Layer 5 of a small transformer language model trained on English Wikipedia (10 layers, counted from 0, width 96).
A neuron's activation on a vector x is SiLU(gate . x) times (in . x), where the dot is the dot product.
The model reads these tokens: "r" "en" "$" "y" "," " P" "ac" " D" "iv" " and" " " "X" "V" " on" " The" " L" "R"

The vector x that enters this layer's MLP at each token. A number n stands for (n - 128) times 0.03.
0 "r": 124, 66, 117, 172, 83, 144, 175, 138, 159, 77, 103, 166, 99, 109, 93, 138, 106, 152, 42, 120, 141, 177, 137, 89, 150, 50, 123, 109, 179, 100, 110, 120, 147, 225, 141, 147, 109, 62, 145, 140, 160, 133, 72, 145, 145, 111, 133, 109, 98, 132, 87, 139, 92, 194, 159, 161, 178, 186, 159, 133, 86, 123, 226, 119, 138, 173, 91, 94, 122, 100, 157, 126, 133, 139, 194, 123, 138, 153, 96, 49, 127, 143, 94, 104, 120, 116, 111, 145, 110, 134, 144, 130, 114, 98, 148, 122
1 "en": 151, 22, 125, 135, 115, 111, 159, 124, 153, 83, 129, 175, 151, 90, 121, 191, 86, 133, 64, 168, 115, 177, 112, 85, 104, 76, 136, 63, 161, 87, 138, 93, 88, 188, 108, 160, 136, 78, 152, 108, 105, 128, 106, 150, 141, 136, 93, 100, 124, 94, 176, 144, 153, 200, 133, 143, 144, 180, 102, 128, 124, 104, 158, 175, 81, 162, 68, 132, 144, 76, 182, 105, 124, 150, 172, 109, 153, 177, 116, 73, 74, 182, 129, 135, 120, 94, 161, 123, 142, 136, 136, 100, 113, 144, 193, 116
2 "$": 107, 168, 77, 114, 121, 117, 156, 149, 174, 97, 169, 168, 84, 95, 152, 92, 83, 186, 151, 110, 97, 160, 157, 170, 93, 63, 106, 123, 117, 113, 133, 58, 106, 103, 127, 33, 72, 55, 143, 156, 124, 127, 158, 105, 153, 103, 102, 116, 129, 161, 214, 167, 148, 174, 114, 180, 157, 143, 105, 106, 168, 134, 146, 136, 92, 56, 138, 195, 107, 135, 168, 123, 74, 118, 158, 178, 99, 146, 140, 141, 192, 120, 145, 154, 125, 117, 127, 78, 95, 121, 109, 137, 88, 152, 156, 123
3 "y": 168, 164, 59, 60, 104, 106, 113, 125, 160, 66, 163, 198, 102, 116, 176, 108, 148, 140, 71, 98, 101, 151, 145, 135, 183, 95, 123, 91, 133, 126, 102, 154, 180, 133, 120, 157, 119, 105, 114, 85, 149, 96, 146, 126, 126, 137, 76, 113, 171, 74, 194, 145, 113, 117, 118, 149, 171, 139, 134, 141, 140, 117, 168, 123, 139, 106, 139, 112, 99, 78, 142, 115, 87, 118, 136, 72, 132, 118, 146, 116, 194, 90, 167, 159, 161, 63, 126, 82, 141, 146, 182, 158, 115, 173, 96, 147
4 ",": 109, 157, 127, 96, 111, 108, 172, 152, 157, 73, 114, 186, 143, 115, 97, 75, 121, 130, 150, 88, 108, 125, 141, 140, 110, 72, 83, 169, 144, 133, 153, 127, 145, 117, 182, 138, 81, 70, 135, 85, 187, 147, 132, 53, 135, 114, 100, 86, 155, 88, 228, 115, 131, 157, 180, 111, 143, 144, 137, 139, 109, 86, 100, 137, 114, 139, 128, 83, 90, 190, 160, 127, 112, 106, 181, 154, 127, 127, 150, 163, 181, 73, 139, 154, 123, 69, 187, 97, 118, 92, 155, 100, 143, 203, 116, 81
5 " P": 173, 143, 97, 115, 135, 131, 159, 161, 109, 99, 181, 209, 75, 152, 153, 129, 115, 135, 74, 110, 143, 128, 213, 150, 136, 103, 151, 131, 139, 74, 127, 95, 146, 114, 157, 100, 58, 148, 173, 173, 157, 180, 149, 115, 159, 125, 87, 138, 165, 130, 157, 133, 105, 139, 133, 126, 124, 83, 108, 99, 125, 116, 142, 91, 109, 140, 51, 145, 146, 87, 152, 125, 78, 127, 119, 143, 102, 107, 165, 163, 103, 65, 128, 112, 126, 112, 124, 148, 152, 118, 133, 108, 150, 100, 89, 91
6 "ac": 85, 117, 90, 134, 178, 111, 154, 167, 148, 71, 98, 162, 127, 129, 86, 100, 91, 165, 100, 123, 41, 119, 157, 102, 65, 151, 106, 136, 163, 113, 114, 200, 186, 138, 81, 103, 106, 155, 136, 148, 167, 150, 160, 123, 126, 124, 143, 153, 139, 182, 208, 119, 190, 119, 196, 127, 132, 59, 144, 103, 86, 149, 114, 127, 133, 128, 135, 143, 136, 119, 96, 115, 46, 156, 81, 102, 160, 106, 165, 195, 57, 116, 148, 89, 121, 208, 125, 113, 148, 144, 114, 112, 118, 82, 115, 147
7 " D": 137, 132, 173, 141, 128, 125, 151, 115, 77, 83, 179, 194, 80, 154, 114, 110, 116, 159, 22, 157, 97, 135, 179, 141, 95, 136, 155, 99, 141, 87, 125, 100, 129, 119, 164, 103, 53, 136, 164, 190, 154, 150, 147, 139, 129, 125, 118, 136, 154, 157, 168, 120, 124, 151, 123, 173, 160, 73, 105, 127, 117, 122, 155, 126, 145, 141, 91, 169, 169, 100, 129, 123, 59, 128, 87, 164, 125, 91, 144, 141, 121, 110, 93, 126, 105, 109, 122, 148, 153, 74, 136, 93, 145, 148, 120, 114
8 "iv": 63, 131, 189, 121, 128, 88, 137, 168, 138, 82, 77, 129, 89, 145, 164, 118, 158, 146, 154, 119, 116, 113, 149, 184, 78, 130, 195, 95, 130, 132, 159, 69, 144, 151, 95, 108, 49, 94, 132, 200, 152, 122, 113, 92, 192, 151, 181, 161, 112, 153, 148, 85, 7, 122, 167, 136, 196, 80, 173, 141, 135, 131, 148, 146, 168, 208, 132, 143, 134, 147, 100, 127, 67, 147, 98, 118, 114, 113, 149, 198, 113, 130, 142, 112, 107, 79, 116, 110, 115, 110, 114, 80, 118, 160, 113, 103
9 " and": 112, 187, 146, 125, 107, 91, 154, 62, 111, 75, 140, 175, 119, 135, 91, 140, 121, 152, 125, 78, 148, 101, 188, 112, 131, 68, 173, 135, 128, 118, 113, 105, 137, 80, 156, 126, 101, 96, 121, 82, 133, 101, 113, 104, 120, 122, 67, 131, 79, 113, 192, 96, 122, 184, 199, 101, 188, 149, 110, 159, 154, 95, 174, 137, 151, 179, 178, 124, 121, 155, 182, 121, 135, 114, 170, 118, 124, 128, 93, 175, 189, 112, 187, 139, 164, 58, 154, 118, 115, 76, 115, 92, 113, 198, 95, 73
10 " ": 139, 136, 154, 112, 99, 115, 153, 111, 158, 111, 189, 169, 114, 129, 97, 180, 74, 183, 70, 136, 115, 89, 238, 69, 88, 106, 130, 170, 151, 89, 131, 73, 145, 150, 159, 165, 51, 120, 154, 155, 113, 130, 129, 93, 107, 103, 123, 162, 185, 106, 170, 145, 119, 150, 120, 114, 119, 116, 107, 128, 128, 99, 150, 117, 149, 151, 169, 119, 112, 113, 110, 134, 87, 182, 151, 179, 37, 150, 139, 148, 147, 138, 137, 148, 147, 113, 160, 100, 106, 82, 125, 90, 118, 97, 57, 125
11 "X": 124, 156, 116, 121, 146, 96, 167, 94, 94, 84, 151, 222, 100, 131, 132, 67, 175, 163, 102, 143, 102, 141, 193, 129, 105, 93, 124, 104, 113, 65, 166, 137, 117, 112, 155, 112, 86, 139, 126, 185, 150, 116, 134, 131, 135, 129, 137, 123, 168, 77, 154, 154, 76, 132, 138, 130, 156, 98, 128, 165, 131, 104, 183, 112, 99, 90, 89, 168, 119, 121, 142, 139, 97, 180, 132, 183, 130, 96, 171, 110, 118, 115, 124, 115, 186, 104, 50, 130, 135, 81, 144, 97, 135, 118, 102, 152
12 "V": 84, 154, 100, 70, 151, 127, 162, 134, 151, 82, 152, 213, 113, 119, 140, 97, 132, 173, 124, 110, 158, 138, 200, 111, 107, 82, 174, 103, 90, 96, 145, 110, 98, 128, 184, 135, 100, 156, 145, 195, 116, 152, 149, 107, 108, 145, 135, 142, 157, 102, 199, 105, 72, 148, 146, 148, 187, 115, 132, 157, 125, 176, 164, 109, 103, 108, 71, 126, 124, 116, 128, 105, 95, 151, 157, 120, 103, 127, 155, 95, 80, 120, 157, 87, 148, 93, 53, 131, 86, 105, 157, 90, 107, 129, 120, 147
13 " on": 118, 167, 187, 98, 153, 143, 141, 142, 136, 106, 167, 178, 95, 136, 155, 84, 114, 186, 73, 84, 115, 147, 213, 105, 134, 93, 149, 125, 159, 99, 86, 68, 73, 137, 122, 49, 130, 100, 75, 92, 132, 110, 153, 147, 91, 73, 149, 100, 133, 176, 177, 126, 161, 197, 151, 142, 105, 99, 79, 141, 188, 156, 102, 153, 114, 133, 158, 126, 102, 120, 171, 101, 121, 111, 156, 137, 131, 120, 95, 138, 193, 110, 146, 109, 129, 105, 120, 56, 154, 131, 126, 132, 164, 176, 115, 82
14 " The": 197, 107, 58, 185, 150, 140, 82, 119, 143, 46, 155, 185, 103, 161, 142, 143, 138, 151, 110, 120, 161, 123, 189, 102, 105, 97, 134, 153, 129, 89, 134, 142, 148, 127, 200, 85, 124, 113, 137, 137, 159, 100, 116, 111, 104, 84, 144, 146, 124, 112, 172, 65, 106, 144, 68, 156, 105, 54, 118, 112, 170, 111, 151, 146, 89, 157, 113, 195, 92, 87, 112, 137, 111, 113, 146, 138, 130, 136, 123, 222, 151, 96, 138, 108, 153, 138, 113, 139, 130, 100, 92, 139, 157, 122, 142, 69
15 " L": 154, 158, 126, 173, 128, 71, 128, 127, 106, 114, 144, 204, 119, 186, 134, 89, 91, 168, 52, 154, 113, 125, 191, 110, 95, 80, 159, 180, 159, 72, 140, 130, 149, 146, 156, 134, 90, 122, 139, 163, 195, 134, 138, 163, 107, 157, 150, 125, 147, 131, 148, 118, 109, 188, 129, 134, 111, 78, 87, 141, 128, 145, 147, 122, 81, 105, 79, 154, 135, 71, 135, 122, 86, 140, 128, 158, 152, 109, 171, 136, 123, 78, 95, 146, 117, 127, 64, 133, 147, 68, 103, 107, 142, 112, 99, 111
16 "R": 79, 176, 160, 134, 103, 86, 146, 132, 141, 92, 141, 200, 78, 136, 160, 94, 74, 141, 145, 126, 136, 147, 200, 96, 152, 96, 127, 115, 134, 59, 166, 109, 183, 157, 115, 119, 93, 165, 157, 116, 129, 211, 93, 126, 49, 165, 158, 173, 94, 150, 171, 138, 107, 184, 118, 155, 139, 133, 92, 139, 138, 151, 167, 118, 118, 126, 48, 131, 160, 109, 149, 107, 102, 153, 91, 117, 121, 114, 142, 48, 122, 145, 109, 76, 146, 105, 89, 126, 153, 112, 144, 112, 121, 138, 88, 131

Each question shows the input weights of one neuron of the MLP. A number n stands for (n - 128) times 0.0029.

n144 gate: 122, 96, 102, 136, 106, 197, 114, 113, 177, 136, 170, 112, 120, 117, 94, 127, 133, 78, 91, 187, 123, 149, 117, 154, 122, 104, 128, 110, 135, 137, 157, 112, 108, 102, 136, 119, 85, 137, 85, 127, 154, 143, 142, 154, 127, 146, 123, 142, 108, 151, 130, 170, 135, 137, 161, 99, 101, 99, 148, 118, 97, 162, 112, 150, 132, 88, 93, 137, 130, 159, 119, 180, 120, 160, 143, 154, 84, 102, 112, 96, 128, 149, 128, 151, 117, 158, 125, 97, 98, 155, 188, 153, 119, 136, 90, 92
n144 in: 138, 92, 149, 189, 123, 92, 113, 127, 166, 170, 123, 122, 122, 131, 89, 101, 162, 114, 155, 102, 139, 110, 137, 85, 136, 91, 124, 121, 100, 160, 114, 128, 109, 106, 125, 125, 126, 121, 145, 83, 154, 191, 136, 132, 124, 80, 120, 157, 89, 84, 144, 105, 158, 90, 78, 113, 135, 133, 145, 118, 72, 154, 182, 92, 177, 139, 104, 116, 85, 140, 144, 99, 116, 133, 151, 170, 110, 125, 112, 84, 138, 101, 94, 93, 156, 104, 86, 173, 133, 77, 125, 94, 114, 144, 197, 126
On which three tokens does it fire most, strongest first? 0 "r", 8 "iv", 3 "y"

n254 gate: 114, 77, 116, 185, 125, 118, 123, 125, 129, 219, 108, 118, 148, 127, 120, 140, 66, 102, 124, 113, 169, 155, 153, 114, 185, 115, 112, 166, 118, 138, 86, 94, 134, 63, 142, 91, 152, 154, 157, 162, 88, 115, 65, 154, 151, 93, 117, 148, 113, 109, 147, 130, 119, 141, 120, 150, 86, 111, 131, 107, 104, 130, 164, 108, 125, 116, 122, 85, 139, 119, 99, 106, 103, 100, 143, 170, 159, 138, 125, 126, 118, 125, 168, 142, 133, 120, 132, 115, 149, 156, 99, 120, 142, 69, 184, 115
n254 in: 179, 125, 116, 163, 149, 157, 150, 172, 138, 109, 122, 132, 138, 105, 53, 126, 152, 132, 97, 175, 97, 135, 173, 90, 79, 193, 140, 167, 77, 117, 118, 124, 159, 119, 86, 154, 144, 116, 131, 148, 145, 118, 109, 148, 117, 66, 49, 122, 138, 107, 101, 99, 127, 136, 131, 115, 134, 163, 156, 107, 162, 153, 104, 151, 120, 156, 103, 150, 89, 172, 84, 102, 181, 124, 131, 97, 162, 127, 125, 108, 148, 92, 122, 135, 123, 141, 125, 154, 150, 114, 115, 189, 132, 120, 177, 135
Which token does this neuron like most? 8 "iv"

n172 gate: 172, 122, 128, 117, 121, 121, 137, 116, 125, 151, 157, 120, 158, 94, 135, 100, 80, 136, 160, 135, 176, 160, 135, 116, 97, 140, 102, 116, 107, 117, 103, 151, 86, 102, 135, 146, 163, 158, 87, 80, 142, 113, 113, 177, 169, 172, 124, 144, 126, 89, 130, 125, 118, 153, 130, 154, 127, 152, 107, 131, 160, 152, 152, 84, 121, 123, 180, 175, 124, 142, 117, 156, 154, 128, 182, 118, 108, 59, 122, 196, 137, 105, 96, 100, 129, 115, 115, 139, 78, 97, 118, 150, 111, 122, 77, 120
n172 in: 124, 121, 138, 116, 145, 167, 78, 128, 104, 113, 112, 78, 123, 121, 119, 160, 168, 157, 158, 84, 134, 115, 131, 161, 90, 126, 140, 121, 124, 106, 97, 137, 88, 159, 159, 147, 128, 103, 120, 133, 115, 149, 106, 106, 132, 79, 139, 146, 148, 144, 150, 126, 109, 128, 135, 144, 79, 93, 96, 123, 170, 147, 91, 101, 102, 109, 173, 117, 130, 172, 128, 153, 126, 122, 165, 128, 162, 107, 134, 88, 165, 117, 194, 177, 114, 134, 181, 88, 162, 171, 120, 138, 100, 122, 120, 132
Which token does this neuron like most? 16 "R"

n102 gate: 102, 126, 88, 162, 137, 144, 118, 129, 109, 133, 143, 175, 98, 99, 98, 201, 113, 129, 130, 112, 158, 122, 114, 90, 147, 133, 80, 66, 93, 146, 118, 126, 117, 102, 146, 138, 119, 166, 130, 134, 126, 162, 99, 152, 116, 105, 111, 131, 134, 136, 185, 126, 148, 133, 124, 166, 176, 132, 128, 139, 141, 114, 86, 134, 162, 127, 151, 111, 87, 130, 145, 85, 131, 130, 95, 98, 140, 152, 153, 99, 104, 132, 155, 139, 58, 135, 105, 120, 104, 90, 123, 99, 117, 133, 123, 170
n102 in: 145, 162, 147, 155, 108, 119, 110, 93, 148, 83, 135, 153, 104, 162, 187, 156, 163, 125, 104, 94, 109, 114, 121, 112, 126, 89, 149, 151, 157, 119, 126, 154, 130, 162, 137, 165, 173, 163, 109, 179, 95, 135, 149, 82, 172, 162, 99, 103, 69, 102, 157, 161, 133, 120, 176, 160, 111, 105, 135, 175, 123, 148, 111, 101, 122, 112, 152, 74, 121, 132, 136, 146, 136, 135, 141, 132, 131, 143, 158, 150, 162, 105, 142, 94, 118, 87, 167, 106, 97, 91, 75, 106, 105, 145, 160, 94
Which token does this neuron like most? 12 "V"

n2 gate: 156, 102, 121, 152, 172, 78, 108, 140, 136, 166, 156, 138, 137, 116, 154, 148, 124, 152, 173, 138, 106, 155, 94, 93, 136, 119, 107, 157, 108, 126, 148, 132, 165, 83, 81, 106, 152, 135, 147, 122, 142, 85, 109, 167, 156, 109, 146, 160, 130, 119, 108, 166, 139, 147, 171, 88, 106, 169, 113, 69, 139, 140, 96, 107, 141, 133, 106, 145, 126, 171, 148, 171, 116, 134, 110, 140, 120, 126, 104, 140, 137, 100, 95, 102, 125, 159, 143, 134, 138, 162, 201, 159, 105, 120, 148, 148
n2 in: 146, 136, 124, 137, 96, 177, 152, 122, 108, 126, 178, 156, 91, 140, 127, 127, 148, 134, 187, 102, 120, 144, 150, 95, 173, 113, 117, 107, 125, 89, 82, 107, 133, 149, 105, 178, 172, 119, 133, 178, 179, 116, 96, 105, 143, 175, 97, 164, 99, 94, 117, 153, 106, 150, 128, 99, 118, 116, 116, 104, 115, 134, 97, 119, 136, 85, 142, 169, 153, 134, 139, 139, 149, 97, 127, 109, 84, 84, 137, 105, 74, 107, 143, 131, 144, 120, 157, 143, 147, 159, 157, 121, 176, 89, 144, 124
Which token does this neuron like most? 8 "iv"

n54 gate: 116, 134, 133, 110, 116, 158, 138, 126, 123, 111, 159, 144, 162, 150, 140, 118, 138, 104, 102, 103, 196, 123, 127, 65, 113, 123, 131, 156, 155, 138, 71, 112, 129, 146, 158, 98, 181, 127, 112, 120, 125, 156, 67, 68, 116, 136, 102, 82, 66, 126, 114, 142, 87, 74, 109, 86, 131, 105, 96, 129, 121, 141, 112, 93, 155, 167, 141, 151, 85, 159, 171, 147, 130, 163, 127, 138, 123, 130, 123, 110, 113, 159, 107, 98, 112, 173, 135, 121, 76, 85, 152, 132, 146, 161, 149, 97
n54 in: 116, 162, 109, 88, 154, 113, 99, 128, 184, 113, 176, 140, 176, 89, 135, 135, 75, 136, 133, 120, 121, 69, 119, 134, 89, 109, 156, 116, 143, 151, 167, 120, 110, 96, 170, 119, 108, 110, 157, 150, 140, 117, 139, 176, 105, 127, 98, 122, 181, 109, 145, 105, 101, 93, 161, 158, 121, 159, 127, 52, 166, 130, 131, 126, 153, 121, 163, 116, 93, 87, 122, 105, 119, 146, 112, 139, 126, 155, 71, 120, 105, 129, 149, 131, 146, 101, 147, 92, 143, 109, 117, 126, 81, 142, 133, 108
Which token does this neuron like most? 9 " and"

n17 gate: 138, 118, 94, 143, 132, 145, 192, 155, 89, 79, 133, 85, 107, 119, 155, 109, 81, 153, 176, 131, 100, 123, 66, 189, 119, 117, 105, 161, 124, 96, 66, 156, 113, 153, 104, 178, 96, 136, 122, 140, 137, 106, 155, 148, 169, 141, 128, 165, 151, 124, 148, 142, 123, 67, 97, 164, 124, 135, 161, 137, 143, 138, 74, 151, 124, 124, 99, 116, 181, 111, 72, 152, 125, 108, 128, 172, 84, 125, 99, 141, 150, 143, 113, 92, 160, 168, 97, 145, 132, 140, 156, 91, 135, 179, 123, 119
n17 in: 109, 103, 169, 114, 59, 181, 156, 107, 106, 93, 132, 109, 108, 143, 122, 95, 136, 100, 120, 109, 137, 174, 150, 163, 113, 126, 105, 201, 181, 107, 129, 84, 137, 128, 91, 148, 73, 133, 148, 105, 99, 81, 164, 146, 155, 188, 136, 109, 93, 136, 129, 131, 142, 161, 88, 150, 150, 125, 145, 77, 76, 142, 88, 129, 128, 122, 161, 218, 114, 177, 102, 128, 140, 156, 109, 115, 99, 145, 91, 179, 126, 143, 138, 115, 167, 144, 132, 119, 140, 158, 112, 88, 178, 160, 135, 90
Which token does this neuron like most? 8 "iv"

n111 gate: 167, 139, 175, 126, 113, 165, 90, 134, 149, 160, 150, 109, 113, 117, 144, 99, 129, 102, 77, 45, 142, 123, 128, 106, 127, 102, 143, 116, 154, 120, 123, 185, 128, 62, 139, 111, 96, 146, 107, 133, 105, 79, 149, 168, 162, 164, 93, 94, 126, 92, 137, 101, 137, 125, 127, 137, 157, 126, 163, 137, 159, 160, 148, 128, 133, 161, 148, 103, 154, 158, 123, 109, 140, 109, 169, 92, 117, 142, 143, 130, 98, 191, 157, 120, 133, 148, 119, 117, 139, 154, 125, 118, 125, 103, 180, 147
n111 in: 129, 112, 118, 143, 125, 104, 119, 116, 134, 128, 111, 114, 106, 139, 177, 127, 145, 107, 112, 140, 122, 150, 141, 100, 95, 137, 144, 139, 169, 143, 123, 80, 134, 115, 112, 172, 123, 178, 144, 94, 150, 99, 97, 50, 133, 119, 126, 135, 164, 151, 139, 192, 115, 162, 155, 140, 145, 178, 130, 110, 166, 151, 147, 111, 118, 133, 124, 125, 123, 123, 96, 107, 144, 142, 62, 80, 139, 77, 131, 125, 148, 129, 105, 130, 78, 96, 177, 118, 96, 92, 155, 135, 172, 103, 113, 157
Which token does this neuron like most? 3 "y"

n96 gate: 103, 140, 149, 171, 184, 87, 131, 189, 111, 135, 109, 156, 113, 124, 63, 169, 102, 92, 134, 164, 136, 146, 130, 157, 139, 148, 97, 149, 176, 99, 125, 84, 115, 150, 113, 127, 148, 70, 131, 123, 62, 116, 111, 151, 138, 143, 104, 126, 114, 114, 118, 141, 158, 106, 73, 137, 73, 157, 107, 151, 113, 149, 139, 80, 167, 116, 114, 103, 125, 134, 115, 163, 120, 159, 70, 119, 116, 161, 151, 162, 123, 163, 94, 164, 68, 182, 144, 136, 81, 130, 81, 101, 159, 97, 121, 134
n96 in: 126, 97, 94, 128, 111, 104, 129, 107, 156, 146, 89, 177, 75, 108, 159, 172, 99, 154, 145, 89, 158, 120, 131, 121, 179, 130, 140, 129, 177, 110, 119, 57, 180, 114, 107, 124, 125, 186, 133, 86, 149, 101, 169, 96, 80, 113, 126, 76, 75, 136, 98, 124, 167, 130, 143, 109, 150, 114, 114, 146, 128, 96, 143, 113, 99, 148, 165, 159, 81, 138, 114, 86, 94, 149, 140, 162, 157, 153, 98, 116, 141, 113, 114, 129, 159, 120, 132, 160, 109, 101, 128, 156, 98, 152, 106, 168
Which token does this neuron like most? 10 " "

n167 gate: 125, 112, 119, 132, 77, 176, 177, 168, 142, 133, 105, 110, 136, 172, 123, 67, 140, 99, 94, 145, 104, 133, 71, 155, 141, 155, 90, 106, 137, 132, 101, 99, 143, 129, 123, 124, 144, 185, 175, 136, 116, 124, 137, 147, 102, 140, 164, 136, 168, 143, 67, 149, 104, 154, 168, 143, 143, 86, 116, 141, 131, 120, 171, 158, 117, 116, 114, 156, 131, 106, 66, 158, 160, 135, 171, 138, 162, 94, 148, 82, 146, 118, 136, 141, 83, 171, 159, 135, 161, 111, 113, 183, 143, 121, 77, 120
n167 in: 159, 159, 130, 117, 130, 171, 73, 184, 134, 136, 133, 110, 131, 104, 55, 146, 138, 118, 123, 108, 124, 142, 127, 122, 116, 152, 139, 164, 101, 94, 102, 116, 103, 143, 142, 125, 122, 112, 159, 91, 108, 108, 159, 118, 126, 111, 101, 120, 120, 126, 174, 132, 152, 128, 131, 76, 133, 110, 129, 125, 132, 65, 175, 130, 143, 127, 64, 129, 119, 116, 91, 129, 168, 126, 133, 61, 102, 194, 153, 150, 154, 126, 172, 152, 137, 157, 112, 127, 131, 137, 154, 159, 138, 119, 170, 135
Which token does this neuron like most? 8 "iv"

n231 gate: 82, 127, 169, 193, 190, 122, 121, 83, 110, 115, 144, 142, 94, 132, 107, 91, 154, 117, 154, 86, 169, 175, 140, 143, 156, 101, 100, 93, 112, 170, 63, 97, 134, 120, 96, 98, 143, 141, 146, 85, 125, 89, 150, 153, 114, 116, 156, 172, 96, 113, 117, 118, 160, 173, 102, 113, 132, 116, 132, 150, 154, 142, 116, 143, 112, 108, 128, 97, 128, 81, 110, 136, 147, 122, 166, 126, 122, 157, 180, 136, 121, 122, 143, 159, 125, 157, 145, 107, 107, 152, 116, 150, 139, 146, 126, 126
n231 in: 98, 138, 164, 148, 123, 124, 79, 135, 114, 166, 105, 133, 148, 91, 122, 135, 114, 111, 128, 122, 184, 149, 150, 76, 115, 134, 118, 73, 145, 101, 138, 95, 112, 102, 168, 120, 134, 148, 93, 146, 99, 146, 133, 196, 94, 102, 70, 132, 130, 156, 104, 102, 119, 104, 148, 142, 94, 120, 128, 141, 151, 177, 188, 133, 139, 109, 102, 130, 116, 100, 134, 100, 152, 89, 177, 190, 146, 98, 89, 150, 147, 120, 121, 114, 115, 150, 162, 109, 119, 122, 143, 90, 151, 117, 155, 119
Which token does this neuron like most? 13 " on"

n209 gate: 161, 147, 143, 164, 146, 88, 165, 118, 140, 113, 85, 137, 84, 158, 188, 128, 133, 126, 144, 133, 139, 142, 51, 99, 163, 111, 184, 164, 145, 142, 142, 114, 126, 131, 145, 178, 165, 169, 96, 125, 123, 100, 145, 100, 158, 126, 105, 188, 114, 146, 146, 178, 118, 137, 100, 123, 130, 91, 139, 110, 128, 155, 109, 104, 122, 142, 83, 94, 101, 128, 133, 120, 129, 159, 95, 140, 170, 110, 146, 104, 142, 126, 129, 112, 99, 144, 155, 130, 136, 123, 146, 145, 176, 118, 142, 128
n209 in: 141, 183, 155, 139, 140, 116, 164, 92, 185, 169, 146, 126, 90, 164, 113, 158, 56, 108, 161, 201, 109, 148, 124, 135, 112, 111, 120, 121, 99, 124, 146, 131, 114, 130, 109, 114, 114, 136, 103, 99, 170, 156, 123, 143, 118, 130, 138, 122, 140, 148, 100, 143, 111, 156, 116, 133, 160, 138, 114, 142, 127, 98, 121, 155, 144, 139, 147, 128, 142, 98, 159, 142, 150, 94, 113, 133, 136, 90, 148, 130, 107, 88, 133, 111, 88, 115, 60, 106, 110, 167, 93, 101, 102, 140, 152, 135
Which token does this neuron like most? 16 "R"

n106 gate: 149, 102, 196, 115, 86, 114, 130, 111, 98, 125, 92, 99, 144, 113, 124, 116, 162, 95, 114, 143, 104, 158, 140, 141, 101, 157, 131, 90, 122, 78, 112, 160, 116, 133, 129, 157, 168, 124, 154, 161, 159, 156, 168, 159, 83, 101, 117, 132, 152, 122, 108, 130, 81, 164, 120, 109, 135, 147, 131, 197, 102, 137, 116, 132, 176, 126, 114, 148, 101, 159, 112, 87, 134, 133, 77, 163, 173, 170, 133, 99, 102, 131, 172, 130, 136, 121, 109, 112, 133, 150, 91, 95, 170, 172, 76, 146
n106 in: 134, 151, 73, 149, 87, 147, 112, 120, 126, 110, 114, 161, 114, 153, 112, 148, 124, 130, 78, 136, 140, 84, 85, 133, 140, 136, 117, 165, 116, 157, 130, 101, 144, 147, 120, 136, 109, 123, 89, 187, 95, 140, 132, 132, 137, 105, 152, 127, 118, 117, 46, 145, 119, 134, 75, 149, 133, 205, 138, 157, 143, 143, 167, 152, 99, 117, 138, 155, 155, 130, 126, 134, 140, 117, 134, 117, 141, 107, 135, 143, 167, 88, 137, 135, 88, 136, 96, 155, 119, 107, 154, 89, 165, 152, 117, 124
Which token does this neuron like most? 6 "ac"

n62 gate: 151, 74, 128, 149, 130, 166, 120, 94, 140, 144, 194, 167, 150, 92, 125, 61, 144, 119, 129, 83, 111, 112, 98, 141, 101, 144, 148, 99, 124, 152, 100, 96, 118, 169, 98, 116, 113, 118, 161, 76, 120, 60, 126, 121, 105, 145, 78, 173, 121, 170, 131, 94, 107, 130, 102, 109, 146, 117, 131, 164, 152, 118, 126, 101, 136, 126, 134, 79, 84, 120, 151, 159, 108, 80, 158, 163, 115, 141, 89, 138, 162, 142, 86, 131, 142, 135, 147, 164, 151, 130, 116, 161, 158, 120, 104, 130
n62 in: 93, 177, 152, 157, 144, 163, 105, 111, 176, 106, 124, 129, 89, 75, 143, 152, 135, 107, 172, 101, 147, 146, 149, 92, 100, 73, 111, 127, 144, 145, 128, 136, 154, 125, 86, 105, 174, 142, 165, 104, 73, 111, 140, 119, 176, 105, 140, 91, 147, 147, 135, 72, 96, 110, 119, 160, 139, 168, 121, 136, 120, 123, 131, 85, 141, 163, 134, 163, 155, 159, 163, 120, 92, 120, 131, 115, 151, 92, 132, 167, 78, 113, 120, 77, 116, 170, 156, 130, 98, 78, 139, 129, 103, 149, 135, 130
On which three tokens does it fire most, strongest first? 9 " and", 15 " L", 14 " The"

n250 gate: 148, 118, 157, 151, 135, 139, 139, 157, 105, 98, 135, 145, 139, 108, 94, 135, 158, 104, 101, 105, 150, 174, 81, 113, 125, 173, 165, 99, 121, 91, 117, 83, 149, 146, 152, 81, 154, 104, 136, 165, 82, 149, 157, 137, 86, 144, 161, 140, 128, 115, 113, 111, 103, 120, 114, 83, 138, 133, 122, 116, 157, 130, 106, 163, 146, 63, 138, 125, 134, 181, 165, 112, 152, 183, 123, 153, 150, 122, 128, 141, 116, 176, 191, 130, 102, 152, 162, 144, 105, 121, 84, 116, 144, 119, 156, 153
n250 in: 120, 152, 138, 147, 83, 92, 103, 108, 155, 142, 114, 193, 128, 167, 149, 150, 125, 120, 114, 153, 100, 126, 156, 68, 126, 107, 118, 123, 156, 141, 127, 149, 130, 105, 100, 176, 177, 165, 81, 125, 157, 98, 113, 77, 181, 150, 156, 143, 125, 155, 136, 116, 117, 180, 123, 90, 190, 135, 137, 142, 107, 169, 113, 115, 148, 116, 124, 136, 113, 132, 139, 150, 135, 116, 132, 121, 140, 129, 168, 76, 84, 176, 112, 130, 101, 140, 78, 121, 99, 130, 185, 131, 128, 174, 164, 118
Which token does this neuron like most? 1 "en"

n66 gate: 152, 138, 118, 98, 117, 133, 144, 145, 96, 123, 145, 99, 140, 80, 130, 146, 126, 111, 101, 100, 205, 159, 110, 153, 157, 117, 130, 126, 126, 140, 123, 117, 106, 165, 153, 133, 135, 88, 120, 149, 87, 148, 135, 140, 127, 135, 133, 129, 133, 97, 72, 139, 132, 145, 114, 126, 117, 108, 174, 101, 129, 158, 129, 100, 107, 162, 115, 127, 144, 169, 130, 166, 132, 129, 88, 147, 74, 124, 160, 130, 160, 93, 168, 145, 151, 171, 127, 126, 158, 165, 137, 114, 78, 150, 94, 165
n66 in: 161, 114, 166, 197, 146, 102, 137, 112, 134, 119, 121, 83, 159, 137, 171, 104, 130, 111, 86, 159, 116, 92, 122, 96, 86, 113, 142, 106, 142, 136, 138, 82, 146, 151, 121, 130, 85, 73, 101, 140, 126, 151, 112, 122, 102, 103, 140, 142, 88, 118, 141, 147, 77, 101, 97, 134, 81, 140, 118, 158, 147, 65, 146, 110, 133, 143, 185, 102, 118, 104, 129, 100, 118, 108, 165, 159, 180, 176, 125, 161, 126, 130, 153, 106, 121, 122, 125, 124, 119, 155, 155, 153, 152, 111, 171, 112
Its two highest activations, in order, are on tokens 6 "ac", 16 "R"